Layer 3 of a small transformer language model trained on English Wikipedia (9 layers, counted from 0, width 64).
A neuron adds its activation times its output weights to the MLP's output. To switch it off is to set its activation to zero at one token and run the rest of the model.

Output weights of the MLP neurons that the questions are about. A number n stands for n times 0.0015.
n20: 49 66 45 -117 -53 -164 -160 -118 -143 313 165 72 -39 212 63 80 172 15 81 -108 -126 -85 -74 306 -4 -50 -158 86 -119 4 -51 -151 105 70 -234 102 -113 -82 22 -71 71 222 148 105 29 111 29 -19 -19 -14 120 -108 131 37 -113 -367 40 148 -60 -192 65 62 -19 -66
n22: -62 -73 107 -205 -2 153 265 170 -298 52 18 18 63 81 -36 11 11 78 137 32 1 29 126 -133 -241 -216 66 46 92 -240 18 67 50 -82 -150 -170 -35 229 205 172 -22 -26 175 140 -45 154 -10 -49 -43 -12 124 76 245 -89 -18 65 86 165 -110 25 14 -38 -60 -59
n31: -477 71 -194 -9 -49 127 97 -8 -228 -74 -34 13 -151 -159 -69 -175 143 -160 -146 -110 -114 52 238 -129 -33 -210 -187 4 6 5 150 -84 -45 -104 -182 -203 97 -69 5 -142 36 -87 103 129 25 4 -191 -43 -144 -190 -164 -53 53 201 55 117 112 -98 87 -44 -133 72 234 70
n36: 18 209 77 45 15 282 -135 120 -158 35 -128 155 64 -53 -54 12 60 -232 -83 -57 -14 148 8 -48 267 -129 385 -135 148 -213 -20 -61 215 30 46 245 -379 74 -100 -50 -119 -8 26 -67 -108 -16 223 18 55 -75 -56 59 -91 108 81 10 99 158 -125 41 88 -58 166 138
n37: 64 149 -153 -59 -98 -66 136 302 118 -22 15 86 115 38 -31 -174 123 45 -135 -122 -19 39 60 27 192 -100 252 -104 135 83 36 -111 -269 -127 -41 28 171 64 164 -91 1 5 -5 228 -88 17 118 -76 -57 -63 -153 328 49 -30 -231 113 4 175 -94 90 144 201 83 -52
n48: -159 64 9 -13 -115 -110 10 -85 -44 158 94 -7 -72 119 -30 70 129 -91 -48 39 -100 218 -71 -107 -201 -195 228 172 152 52 -50 -148 -97 181 180 -120 232 -131 -24 -9 -5 -99 -124 37 51 62 -200 191 10 -47 -229 40 86 200 -23 -10 -126 -63 -89 21 195 -17 116 -96
n49: -349 213 41 98 -100 112 39 243 -207 12 -29 -259 -15 67 40 -127 -74 16 -140 -63 110 54 -127 101 6 261 48 -73 87 -55 73 -38 -214 79 -89 155 -335 -93 43 -19 32 -68 -39 243 -80 75 -4 -80 -5 -97 -2 -227 34 115 56 -147 44 -48 -39 95 132 -77 -45 92
n61: 9 187 -255 -76 294 244 258 -118 -177 -38 -143 24 70 177 -12 -42 78 28 30 101 -244 155 6 182 -171 146 -161 207 -121 116 -148 -39 -250 290 122 60 -278 -17 22 50 37 -1 -49 116 57 -176 28 -47 -94 -13 -21 138 66 -31 16 37 -119 13 139 -63 -169 301 12 -126
n65: -120 -100 -220 3 -165 -79 -176 -32 146 -295 38 -61 79 114 -35 -6 -153 26 -166 -30 147 -171 156 -43 252 -36 -30 -51 116 71 15 -48 54 -114 22 -165 -303 183 -19 -76 217 17 142 -38 80 -206 30 -137 -129 65 -198 9 -121 61 -39 103 147 -47 -54 -59 181 318 67 33
n68: -233 35 225 -107 -125 349 -124 208 -93 -96 211 -10 6 -102 151 274 -13 136 15 -30 59 -111 -4 61 -26 22 -36 35 -297 41 14 -78 -104 115 -11 36 -216 -41 -290 -85 -13 -201 262 29 72 -23 72 -125 53 -149 -2 -40 182 46 98 -128 -65 -201 -125 -148 -83 -35 49 62
n73: -54 139 122 103 250 304 143 115 -85 113 22 71 291 -44 -102 -81 -262 33 -78 93 106 38 -29 59 -66 48 -78 -119 -85 -80 -115 189 18 142 -187 -28 -421 165 -6 -13 -35 78 -91 -194 -184 42 -80 54 132 65 -98 80 98 65 79 -178 -19 -119 -85 -64 -29 193 21 -97
n91: 183 188 3 -177 47 151 163 71 23 -15 14 46 -264 43 -95 -69 21 -26 227 -74 -62 119 -297 -173 58 229 54 -127 20 154 154 -25 -160 159 -177 -117 165 84 -4 -114 -110 -58 -66 -10 46 -180 39 -247 -158 -17 119 163 -2 37 -26 -3 -124 225 222 -77 41 177 62 -124
n103: 78 135 85 0 -242 -60 -203 -118 -175 60 -42 35 -43 164 -184 -61 -88 45 72 41 116 -252 182 -197 -18 20 24 -171 182 101 -213 -12 0 -82 -77 207 157 40 -54 -121 -116 -56 -107 -110 -119 219 -150 55 166 138 40 353 -55 -40 93 -28 -86 -87 -12 -52 -163 124 23 -30
n106: -94 26 -2 237 -113 -455 -42 88 164 -87 -24 69 -245 35 -17 -177 -2 8 69 -13 -47 -30 161 59 12 118 -73 41 -41 93 204 220 -127 206 -62 7 130 -121 -141 -76 -79 -33 82 -42 -24 -34 -19 -227 250 69 -155 -86 -18 18 -88 243 7 -117 -75 121 -132 89 -124 112
n109: -164 9 108 -1 -39 31 -227 -20 270 7 -14 -90 15 91 76 -267 -73 53 -50 -11 127 -72 167 -91 19 -120 112 42 -69 -103 83 -105 -171 -20 70 -123 -364 47 -28 -28 34 -68 -274 -5 17 281 236 171 13 -199 -42 -11 63 59 151 -123 -50 -139 -114 -26 -216 -111 19 192
n112: 122 -8 37 -55 -19 225 2 264 177 63 186 183 108 -121 -163 228 51 -128 -72 42 -69 140 -8 -126 -124 -212 232 -173 20 -33 -226 139 59 -46 -258 59 -476 -54 56 -56 43 7 -69 -93 84 -33 154 -14 -1 197 60 94 179 8 107 -181 45 -35 -191 -226 -11 125 -50 26

Each question names a token from some text and the token that comes next. It shows the activations a of the neurons there, in the order above. A number n stands for n times 0.0056.

Then comes g, the gradient of the next token's log-probability with respect to the MLP's output, scaled to length 1. A neuron's effect is roughly proportional to its activation times (output weights . g). A number n stands for n times 0.00096.

" Val", then "en"
a: 1 33 22 2 -2 9 -8 -63 -53 2 67 31 0 -7 0 -17
g: 27 173 108 54 -2 35 55 -90 -130 -29 -192 247 87 89 -44 85 22 316 84 -31 25 -42 -79 172 -108 175 -165 61 -223 64 -92 -83 -246 222 143 1 -252 125 -122 -159 63 -196 -24 35 50 89 127 174 53 -35 -217 -50 159 -142 157 -253 124 12 -37 -133 117 -81 -73 -3
Switching off which neuron hurts the next token most? n73

"ut", then "if"
a: -38 -55 -3 -4 -8 -118 -18 12 34 1 62 1 -21 13 0 17
g: -9 73 90 122 -161 -68 60 3 74 191 -89 -178 -53 -178 -90 -90 -169 -96 -137 378 -137 219 -108 -62 -90 10 261 -16 7 217 -109 -87 4 -15 -116 -237 207 -21 64 135 -171 42 -11 -240 -138 36 -122 -188 64 -1 43 -39 -9 63 -176 144 144 54 99 96 -135 -110 -151 109
Which neuron, switched off, raises the next token's probability most? n48

" it", then " s"
a: 19 25 2 56 1 4 0 -5 30 6 4 -10 179 1 -55 -72
g: 29 36 74 197 -82 -26 -50 -126 114 -32 106 112 -7 80 212 -2 -178 72 -252 -16 -35 161 -73 302 -41 -92 -230 120 -256 46 -144 84 105 -8 47 178 -180 -96 -6 35 5 1 -140 -266 60 90 -33 91 -169 -102 190 217 -94 134 220 -81 -120 -201 82 17 -32 244 11 -30
Switching off which neuron hurts the next token most? n103

" ex", then "ag"
a: -22 -8 -9 58 -5 -49 6 413 16 5 -3 -1 23 -7 1 66
g: 49 -7 -21 68 98 90 -2 65 8 -173 52 -222 -63 -21 33 -475 -105 -41 -50 143 4 -402 9 181 -101 25 -124 93 -176 191 95 -59 -80 -106 -110 38 -91 13 28 -29 -66 66 340 139 -176 -7 102 -63 -29 33 -132 -82 72 5 -153 187 -178 -13 -28 4 36 194 -1 -75
Switching off which neuron hurts the next token most? n61

" |", then " P"
a: 9 17 47 10 -12 -62 0 0 80 -40 5 -19 -36 -13 -2 -47
g: -112 129 -127 157 64 44 88 -22 -47 27 -54 -209 248 -97 229 -108 289 -144 192 -37 112 -89 62 -17 276 -29 -83 -79 -51 242 -77 -9 68 -22 343 -30 -13 154 -79 -153 126 -32 124 -128 -204 -5 33 -82 -53 -27 -187 -10 65 -132 50 224 44 -206 -175 50 -43 35 40 147
Switching off which neuron hurts the next token most? n65

" comp", then "l"
a: -13 -46 -21 -3 -2 -29 61 -117 37 51 -72 85 -389 28 -46 4
g: -102 31 -114 51 71 -14 273 -31 -8 205 95 285 109 165 -104 29 156 90 -32 -140 -1 210 63 95 -184 -123 184 69 80 -49 135 55 134 -139 -107 91 45 -112 398 103 -137 -209 149 -174 109 153 -28 -181 -53 75 -145 57 -55 -70 -123 -3 10 115 226 -63 107 -30 56 57
Switching off which neuron hurts the next token most? n103

"E", then "K"
a: -16 38 26 -14 50 -3 1 11 36 7 -4 23 2 -1 -14 -27
g: 20 -53 27 -14 -26 113 284 -230 -31 -98 33 144 -25 -57 -321 146 169 31 -233 -101 -118 -182 176 23 -110 -137 213 35 -130 40 39 -89 -8 -130 -196 -56 -5 -61 -93 -24 -216 23 227 118 -254 124 -162 -106 -68 -50 22 -11 103 -73 -134 -188 205 -32 -48 -63 -113 -191 129 -17
Switching off which neuron hurts the next token most? n22

" to", then " his"
a: 14 -6 -15 56 35 1 -6 -1 16 14 -6 -27 -28 6 -29 54
g: 26 7 -97 -252 104 56 -18 26 11 35 -19 -20 45 -52 -111 -39 149 -50 -86 -267 -110 -175 111 -280 216 64 -32 -126 -41 -35 60 307 -57 77 89 82 -53 102 -175 26 -90 20 -50 -33 203 216 113 -94 90 215 -2 51 -182 36 140 74 20 -173 -278 -284 -143 -101 -59 -204
Which neuron, switched off, raises the next token's probability most? n103

" and", then " S"
a: 58 13 -34 64 -9 15 -22 24 19 7 -1 3 6 52 -47 54
g: 94 326 119 -32 -96 -5 30 34 -135 -17 -136 -174 180 -85 16 -189 6 81 -168 241 -121 -12 110 62 160 66 57 218 61 173 88 -76 -81 99 -18 193 37 148 -39 -350 9 -73 -190 -36 31 223 -112 -161 -90 5 -139 -88 92 4 135 -174 208 -44 -34 49 59 186 93 -168
Switching off which neuron hurts the next token most? n36

" of", then " C"
a: 123 75 5 20 -26 0 -44 41 22 38 -9 -11 9 59 2 -39
g: -95 66 193 247 69 -62 -69 -63 -81 0 -113 -230 -64 -92 27 -104 67 53 -171 170 80 -42 14 -3 105 139 -32 -31 85 30 -181 -89 115 161 55 -102 -46 0 -95 -299 -149 248 -18 259 141 324 -241 -176 26 -144 -51 -125 96 -165 -129 24 228 11 -21 -24 -106 64 -79 -138
Which neuron, switched off, raises the next token's probability most? n49

".\"", then "\n"
a: -4 -158 6 60 30 -4 43 -38 -49 -28 12 3 -16 22 -120 25
g: 117 27 -148 72 13 84 -48 88 3 -161 139 -81 -155 23 -264 106 -169 12 221 166 155 165 64 -89 -161 8 -122 9 34 -50 -124 -211 -188 91 -210 9 -38 -28 -346 68 94 26 -133 307 144 179 -22 201 40 -77 -158 -161 -108 56 -10 12 -21 139 -170 38 48 -21 133 -152
Which neuron, switched off, raises the next token's probability most? n109

"ack", then "s"
a: 17 3 2 83 -32 -159 -19 13 -59 -48 46 -45 -77 -36 19 2
g: -42 -10 -236 145 17 -32 25 166 23 -44 -93 -68 -17 88 -117 -163 -14 -99 -258 -243 60 -20 87 -19 93 -136 213 253 88 164 48 51 1 148 -198 283 -30 -20 -52 -125 -138 -115 -272 13 -139 7 -132 58 -10 40 91 -216 -254 38 -233 -41 -110 88 -175 -149 -5 -81 63 -141
Switching off which neuron hurts the next token most? n36

" par", then "amed"
a: 13 39 -66 58 -16 -6 -122 -90 6 11 64 -73 74 -55 7 -1
g: 81 94 121 -86 -10 -21 231 63 44 27 -385 105 267 -20 -218 403 12 13 104 -78 -91 86 290 -165 13 -75 -137 136 51 21 108 -76 -149 44 -35 -73 62 -133 191 -112 19 -138 113 -173 -160 -20 -102 13 -38 -86 55 -86 -11 36 -107 -34 -30 -227 125 146 -125 17 -8 14
Which two neurons, each switched off alone, lower its probability most, in order? n49, n22

"\n", then "R"
a: -30 0 -135 16 -3 -4 14 -20 -10 -15 7 4 -9 22 2 0
g: 58 89 -97 -64 80 -83 89 -132 -70 -271 317 -214 109 15 -183 -64 -137 87 106 -69 173 -65 206 67 8 -34 -195 -91 70 119 -49 21 -264 -246 187 -135 41 -154 -50 -207 41 -163 32 16 165 -18 -262 -26 45 -36 -53 -33 27 68 243 75 -61 164 -76 -113 197 -41 16 86
Switching off which neuron hurts the next token most? n20

" ", then "emb"
a: 0 3 3 11 -3 1 22 11 -21 4 40 2 -30 -37 -11 11
g: -136 14 -97 -96 22 3 167 27 -39 5 -95 -67 155 -98 -59 -45 184 -177 46 115 -205 -168 -77 172 -55 -51 -145 -126 97 -152 211 57 -51 -22 -297 115 -3 292 152 -62 -33 -4 -86 32 62 -8 40 -185 -38 -189 -21 -7 -25 205 242 359 3 -4 -54 -52 -37 -69 99 317
Switching off which neuron hurts the next token most? n103

" be", then "ach"
a: 4 -4 -45 -99 -28 1 25 2 52 -5 52 -28 24 3 13 18
g: 63 -100 15 -62 277 12 42 -65 50 -238 -124 107 -149 -6 1 177 -317 -149 55 126 -100 -170 -29 86 -14 66 -48 113 89 261 26 198 27 115 46 -46 28 191 35 96 131 86 80 -48 103 -328 -202 218 234 -7 -39 -155 92 -52 44 23 -152 7 116 -138 -72 115 -52 -210
Switching off which neuron hurts the next token most? n36

" W", then "il"
a: -39 18 10 29 0 -32 19 -16 44 -2 -18 26 -19 4 -42 -26
g: 91 18 29 46 51 -24 32 51 -56 -40 186 162 138 3 -171 46 149 -58 228 -249 -331 -3 20 -48 182 14 -246 -38 -28 -136 -257 -17 52 -107 -196 -52 1 -6 -119 -102 -66 -114 180 -85 258 1 9 138 -49 3 -124 356 141 120 -7 -71 -86 147 -72 -25 74 -79 34 -252
Which neuron, switched off, raises the next token's probability most? n20

" being", then " ref"
a: 19 -5 13 0 -18 -30 50 -32 17 -7 -22 -69 33 9 5 12
g: 80 -87 -3 -24 -63 18 116 -84 82 152 -87 -63 239 96 1 42 -90 69 -249 -9 -93 142 -283 -61 -184 -15 -26 -56 -397 -11 -57 -142 90 -230 -107 140 -118 -65 59 206 -90 252 -51 52 -64 -7 -19 93 143 -143 -63 288 120 45 5 105 -44 -52 38 188 -93 -127 -245 47
Switching off which neuron hurts the next token most? n91

" d", then "ates"
a: -2 -7 -83 7 6 20 4 -37 4 25 3 11 -1 5 -30 -12
g: 134 -98 -58 -15 -22 -76 48 29 -42 59 175 -88 90 61 -152 -105 57 -71 89 -12 56 69 -1 113 341 -31 -51 9 120 279 -6 -258 -38 -202 167 19 -106 -29 -226 -140 27 86 -288 165 52 -24 -156 -1 136 68 -211 -68 -128 -1 -165 82 12 -270 -144 -99 178 94 126 -241
Which two neurons, each switched off alone, lower its probability most, in order? n48, n22

" end", then " up"
a: -27 -59 54 13 15 -9 -4 -1 26 10 13 -10 18 21 17 43
g: -223 -87 227 -23 -162 -26 190 77 67 130 -99 43 72 132 -205 173 166 189 -205 195 106 -48 197 -180 -101 113 224 -39 32 -117 192 27 139 8 24 -19 -113 31 -66 34 -51 -116 66 110 243 -54 -42 -4 90 140 63 -228 105 192 29 -131 118 -185 146 -184 55 -74 106 129
Switching off which neuron hurts the next token most? n112

" com", then "es"
a: -9 -39 12 18 -11 117 -20 -27 54 -25 -2 -9 -104 0 -49 0
g: -31 -25 156 244 37 -1 -283 -141 -55 -56 152 143 37 54 31 -114 186 -174 83 -154 165 -28 -109 -38 142 -120 -33 19 -142 172 93 -166 25 8 86 85 -52 81 -214 201 -150 -229 -124 357 -116 -129 174 32 138 -56 -8 63 -51 -34 9 163 86 187 -46 59 -74 21 -167 -210
Switching off which neuron hurts the next token most? n22

" same", then " ro"
a: 25 -10 17 -16 -38 0 21 -68 59 25 9 -19 -1 19 139 52
g: -76 77 80 26 -73 -23 -240 -6 94 322 -44 140 -282 46 -62 -85 86 -120 -55 -117 -103 226 4 3 110 -38 3 -116 -92 -170 83 19 -46 -183 75 46 -180 -57 35 137 11 14 73 -216 -228 -285 86 101 -152 -127 -123 -122 -130 -3 184 -3 16 16 -205 266 -196 -172 -16 28
Switching off which neuron hurts the next token most? n109

"ive", then "."
a: 38 174 -2 62 29 -98 -9 10 34 -19 65 1 -22 52 -182 60
g: -46 -108 -135 15 -127 119 -141 -98 -86 -54 63 -156 -143 131 -330 -10 -52 -171 4 -7 51 127 57 10 -115 156 -4 45 -192 -20 -282 140 -212 -58 -31 -11 27 -58 -95 -78 93 -92 -205 -107 -204 40 119 221 -109 -46 96 -252 236 103 -136 4 36 281 -55 -248 -18 -120 -31 -11
Which neuron, switched off, raises the next token's probability most? n109

" |", then " "
a: 10 -22 0 8 0 4 40 -38 52 25 15 -18 -35 -1 -1 18
g: 130 -128 -240 11 -39 -36 -116 -97 96 -289 59 -70 -77 44 -195 160 103 27 -193 72 -133 133 -141 -70 -384 -75 26 5 -73 -169 90 152 -37 -167 -244 149 76 -121 36 -71 34 32 -15 -105 164 195 66 -49 -49 -28 -92 49 -150 -266 78 27 -103 -29 161 156 110 -200 11 -110
Switching off which neuron hurts the next token most? n61

" A", then "ud"
a: 12 -12 -16 40 -5 -8 6 -29 2 19 -7 8 -1 5 -21 67
g: -59 -91 31 -74 74 -124 12 -114 -34 -128 -260 -32 -25 -118 183 -198 -36 91 172 229 22 -24 -27 -108 68 149 -204 -264 -41 22 -53 -42 -152 -107 245 -145 -12 21 -313 93 -125 89 125 233 -32 -196 -52 203 -115 -85 215 -52 104 -64 -43 151 -29 -1 -10 33 95 136 -5 -266
Which neuron, switched off, raises the next token's probability most? n112

"in", then "ople"
a: -4 -58 26 19 20 25 20 -14 -24 -98 36 63 35 29 -4 54
g: 51 56 -89 -69 -128 -45 170 47 77 -234 -184 131 112 101 42 267 -218 -177 -89 -99 -78 -142 -76 -87 -101 -122 -53 -25 150 14 70 249 58 -48 131 -35 -5 96 66 -65 -34 121 18 178 255 70 134 -100 11 174 12 128 90 109 111 -359 159 -158 33 3 -110 303 63 22
Which neuron, switched off, raises the next token's probability most? n65

" |", then " \""
a: 0 -2 49 -47 1 -20 -3 -4 17 -37 -14 -59 -27 -15 9 -1
g: 169 -223 403 -186 85 194 63 -47 -30 58 -93 -54 165 159 19 70 -86 103 67 52 78 62 -69 81 -41 -81 93 -23 -213 73 88 12 35 99 -268 -65 94 239 -3 -210 -1 -92 99 -247 4 -21 26 -159 103 193 188 81 -2 216 31 131 136 -92 193 -81 102 -23 -107 110
Which neuron, switched off, raises the next token's probability most? n91

"il", then "ad"
a: -17 23 37 -10 -60 -6 140 58 7 -11 -25 6 -47 1 7 -14
g: 65 13 -57 -187 82 43 267 -186 67 58 -93 10 247 -257 74 81 -94 -9 185 203 -65 -49 249 9 -221 96 -88 14 -92 263 -100 -9 -46 -34 19 -101 -4 207 146 15 -197 85 253 -162 162 -126 -32 -176 -191 76 77 -72 16 -78 70 56 11 -112 -212 -159 125 99 -22 14
Switching off which neuron hurts the next token most? n61

"om", then " on"
a: 13 0 220 -97 8 -152 39 34 -36 12 81 4 48 -120 -73 8
g: -33 116 134 -17 142 -56 -43 200 107 -35 272 50 -53 43 -265 240 -105 157 -166 -13 -36 -84 59 -220 5 7 160 -95 311 -67 24 -99 -93 -150 86 93 70 -178 88 277 -23 133 119 153 -139 -39 16 37 45 160 35 112 122 25 32 -11 -22 61 166 -121 -140 151 -135 290
Switching off which neuron hurts the next token most? n103

":", then "24"
a: 1 -48 3 -3 -1 18 -29 37 5 -14 -6 34 7 71 -9 -27
g: 183 43 -139 46 0 45 -57 47 -20 -105 -225 -56 283 215 -18 10 -53 114 -131 -99 39 -30 -171 197 -11 -34 -139 -276 -176 -46 5 -10 -140 -90 -72 318 16 75 31 -158 -188 -109 -7 -49 -204 -30 -181 -119 220 223 164 -20 -171 170 -19 33 61 37 -264 94 76 82 7 -10
Switching off which neuron hurts the next token most? n22

" p", then "it"
a: -16 4 -4 -10 -23 0 -5 -73 41 10 7 56 -9 2 -35 -9
g: 138 125 -31 -104 78 147 -106 -39 -117 -81 61 18 56 -128 -89 1 42 -195 -12 -133 -167 87 -153 -7 -279 -62 21 -79 233 -171 -49 -99 -15 174 86 60 58 95 -113 -10 36 -8 -158 62 -269 149 -27 -154 -261 -84 42 14 -18 379 146 82 -250 93 10 -97 143 79 -109 -250
Which neuron, switched off, raises the next token's probability most? n61

"|", then " 10"
a: 1 6 -52 2 1 124 6 -2 -35 -13 -38 -4 1 43 26 -65
g: -125 130 -99 211 184 2 40 -20 0 -91 27 165 -200 -50 -36 116 -265 217 5 -130 83 -257 4 -29 -74 111 -9 41 175 -244 32 26 158 17 10 -48 -166 -102 -7 146 -50 -131 -231 -234 65 -121 -137 54 128 24 62 -3 -84 165 53 -52 -248 294 -79 54 -84 200 -27 -171
Switching off which neuron hurts the next token most? n31

"rit", then "er"
a: -47 -43 -270 412 -55 -24 1 -86 -22 25 -225 18 20 29 -13 1
g: -11 35 -101 -112 -57 69 -12 36 -96 112 248 72 77 -120 -113 -27 146 -136 -6 -64 -106 193 58 73 282 -149 -289 -107 165 111 -21 -58 -119 74 81 -115 116 112 9 -115 -12 32 -15 22 -86 -28 184 55 -139 -225 75 123 -69 187 124 -195 390 -65 -152 205 -65 -128 -136 -133
Switching off which neuron hurts the next token most? n36

"l", then "om"
a: 59 14 94 15 -19 5 -17 -11 -47 -69 27 -20 -28 -14 1 -19
g: 101 -75 17 -175 103 -117 1 4 -1 -1 155 -87 133 -13 114 -84 89 121 -94 406 -244 142 174 -82 111 -124 37 -221 -447 98 112 62 45 -112 218 -25 46 -9 -152 -101 -21 -72 20 -66 102 50 101 163 -65 -92 -24 16 137 -8 -142 41 25 -77 -41 -167 -78 109 -24 -247
Switching off which neuron hurts the next token most? n49

"-", then "to"
a: 63 -33 -4 50 -11 -13 48 93 -32 -11 -17 33 -5 -19 -29 72
g: 97 -35 80 145 -100 -49 -206 -116 187 -64 -25 -102 29 48 45 223 48 40 -25 67 -12 18 -15 -105 -34 -152 -4 125 -155 -105 52 118 85 -264 -35 148 -54 148 194 86 -144 -34 -15 -308 253 -318 -39 167 149 -139 -43 32 154 -271 -130 -55 43 91 87 -76 -165 252 -9 -66
Switching off which neuron hurts the next token most? n112

" was", then " m"
a: -35 4 -54 15 -9 -16 53 -22 -8 -45 -42 -76 -1 0 -16 -7
g: 3 -172 105 -160 -15 -64 -62 64 -16 93 37 98 -65 -82 -195 2 -224 -109 -56 -194 -31 90 82 -175 -77 176 -9 25 61 -225 -217 -87 -104 75 153 195 -41 128 11 -76 89 128 73 180 317 3 9 33 56 97 -63 193 -188 -193 108 -137 -71 -298 -154 -88 99 -118 -196 180
Switching off which neuron hurts the next token most? n91

"s", then ","
a: 22 217 -39 56 2 18 -23 -47 5 -7 112 28 -34 114 36 -11
g: 10 -157 -157 -56 139 27 -30 19 -53 -67 -383 -65 -54 -5 57 -215 -132 -164 -219 -191 -47 -119 -47 50 -95 32 -234 -37 126 -64 -75 -141 -121 -22 150 247 -100 -40 220 218 65 -66 -223 -156 -95 153 17 -5 -49 -8 -215 -184 18 -108 46 -168 -45 228 32 -104 -47 -77 23 -135
Which neuron, switched off, raises the next token's probability most? n106

",", then " she"
a: -3 -13 1 51 12 -19 -32 -54 -11 -13 25 11 -27 46 -11 32
g: -84 32 21 64 188 27 -70 38 -80 117 -124 11 94 36 -48 190 -162 -75 130 98 104 28 92 152 308 189 -99 -106 -51 -28 260 -60 -80 -148 -174 253 -7 -13 -99 193 -47 78 144 -20 23 47 158 319 -240 76 32 115 140 -216 -137 -50 -81 10 4 -154 90 -249 139 72
Switching off which neuron hurts the next token most? n36

" c", then "orn"
a: -1 1 -112 0 2 4 10 -13 -1 -2 10 8 -3 22 0 28
g: 16 -37 -33 61 61 57 19 54 -101 8 17 159 -121 101 240 -321 -25 17 201 -47 34 -358 -75 57 -172 -185 -3 -151 17 265 133 230 29 -20 114 -71 -1 -160 -209 -79 71 1 -112 0 -91 75 -47 -140 140 -58 5 -51 84 -1 147 -220 312 99 -213 -137 73 -81 45 -42
Switching off which neuron hurts the next token most? n106

" as", then " was"
a: -18 9 1 23 -16 0 8 -30 5 -4 0 -24 27 -10 -4 84
g: -214 56 116 54 -15 83 -40 200 62 136 12 52 -89 90 24 136 -113 -96 -52 150 12 -28 157 -110 240 195 -32 -47 43 -240 -117 158 262 -200 -185 -328 18 10 174 4 -146 105 136 94 -284 -165 -85 57 106 -73 73 13 -66 -96 -155 54 -62 94 -125 41 88 -132 -176 -144
Switching off which neuron hurts the next token most? n61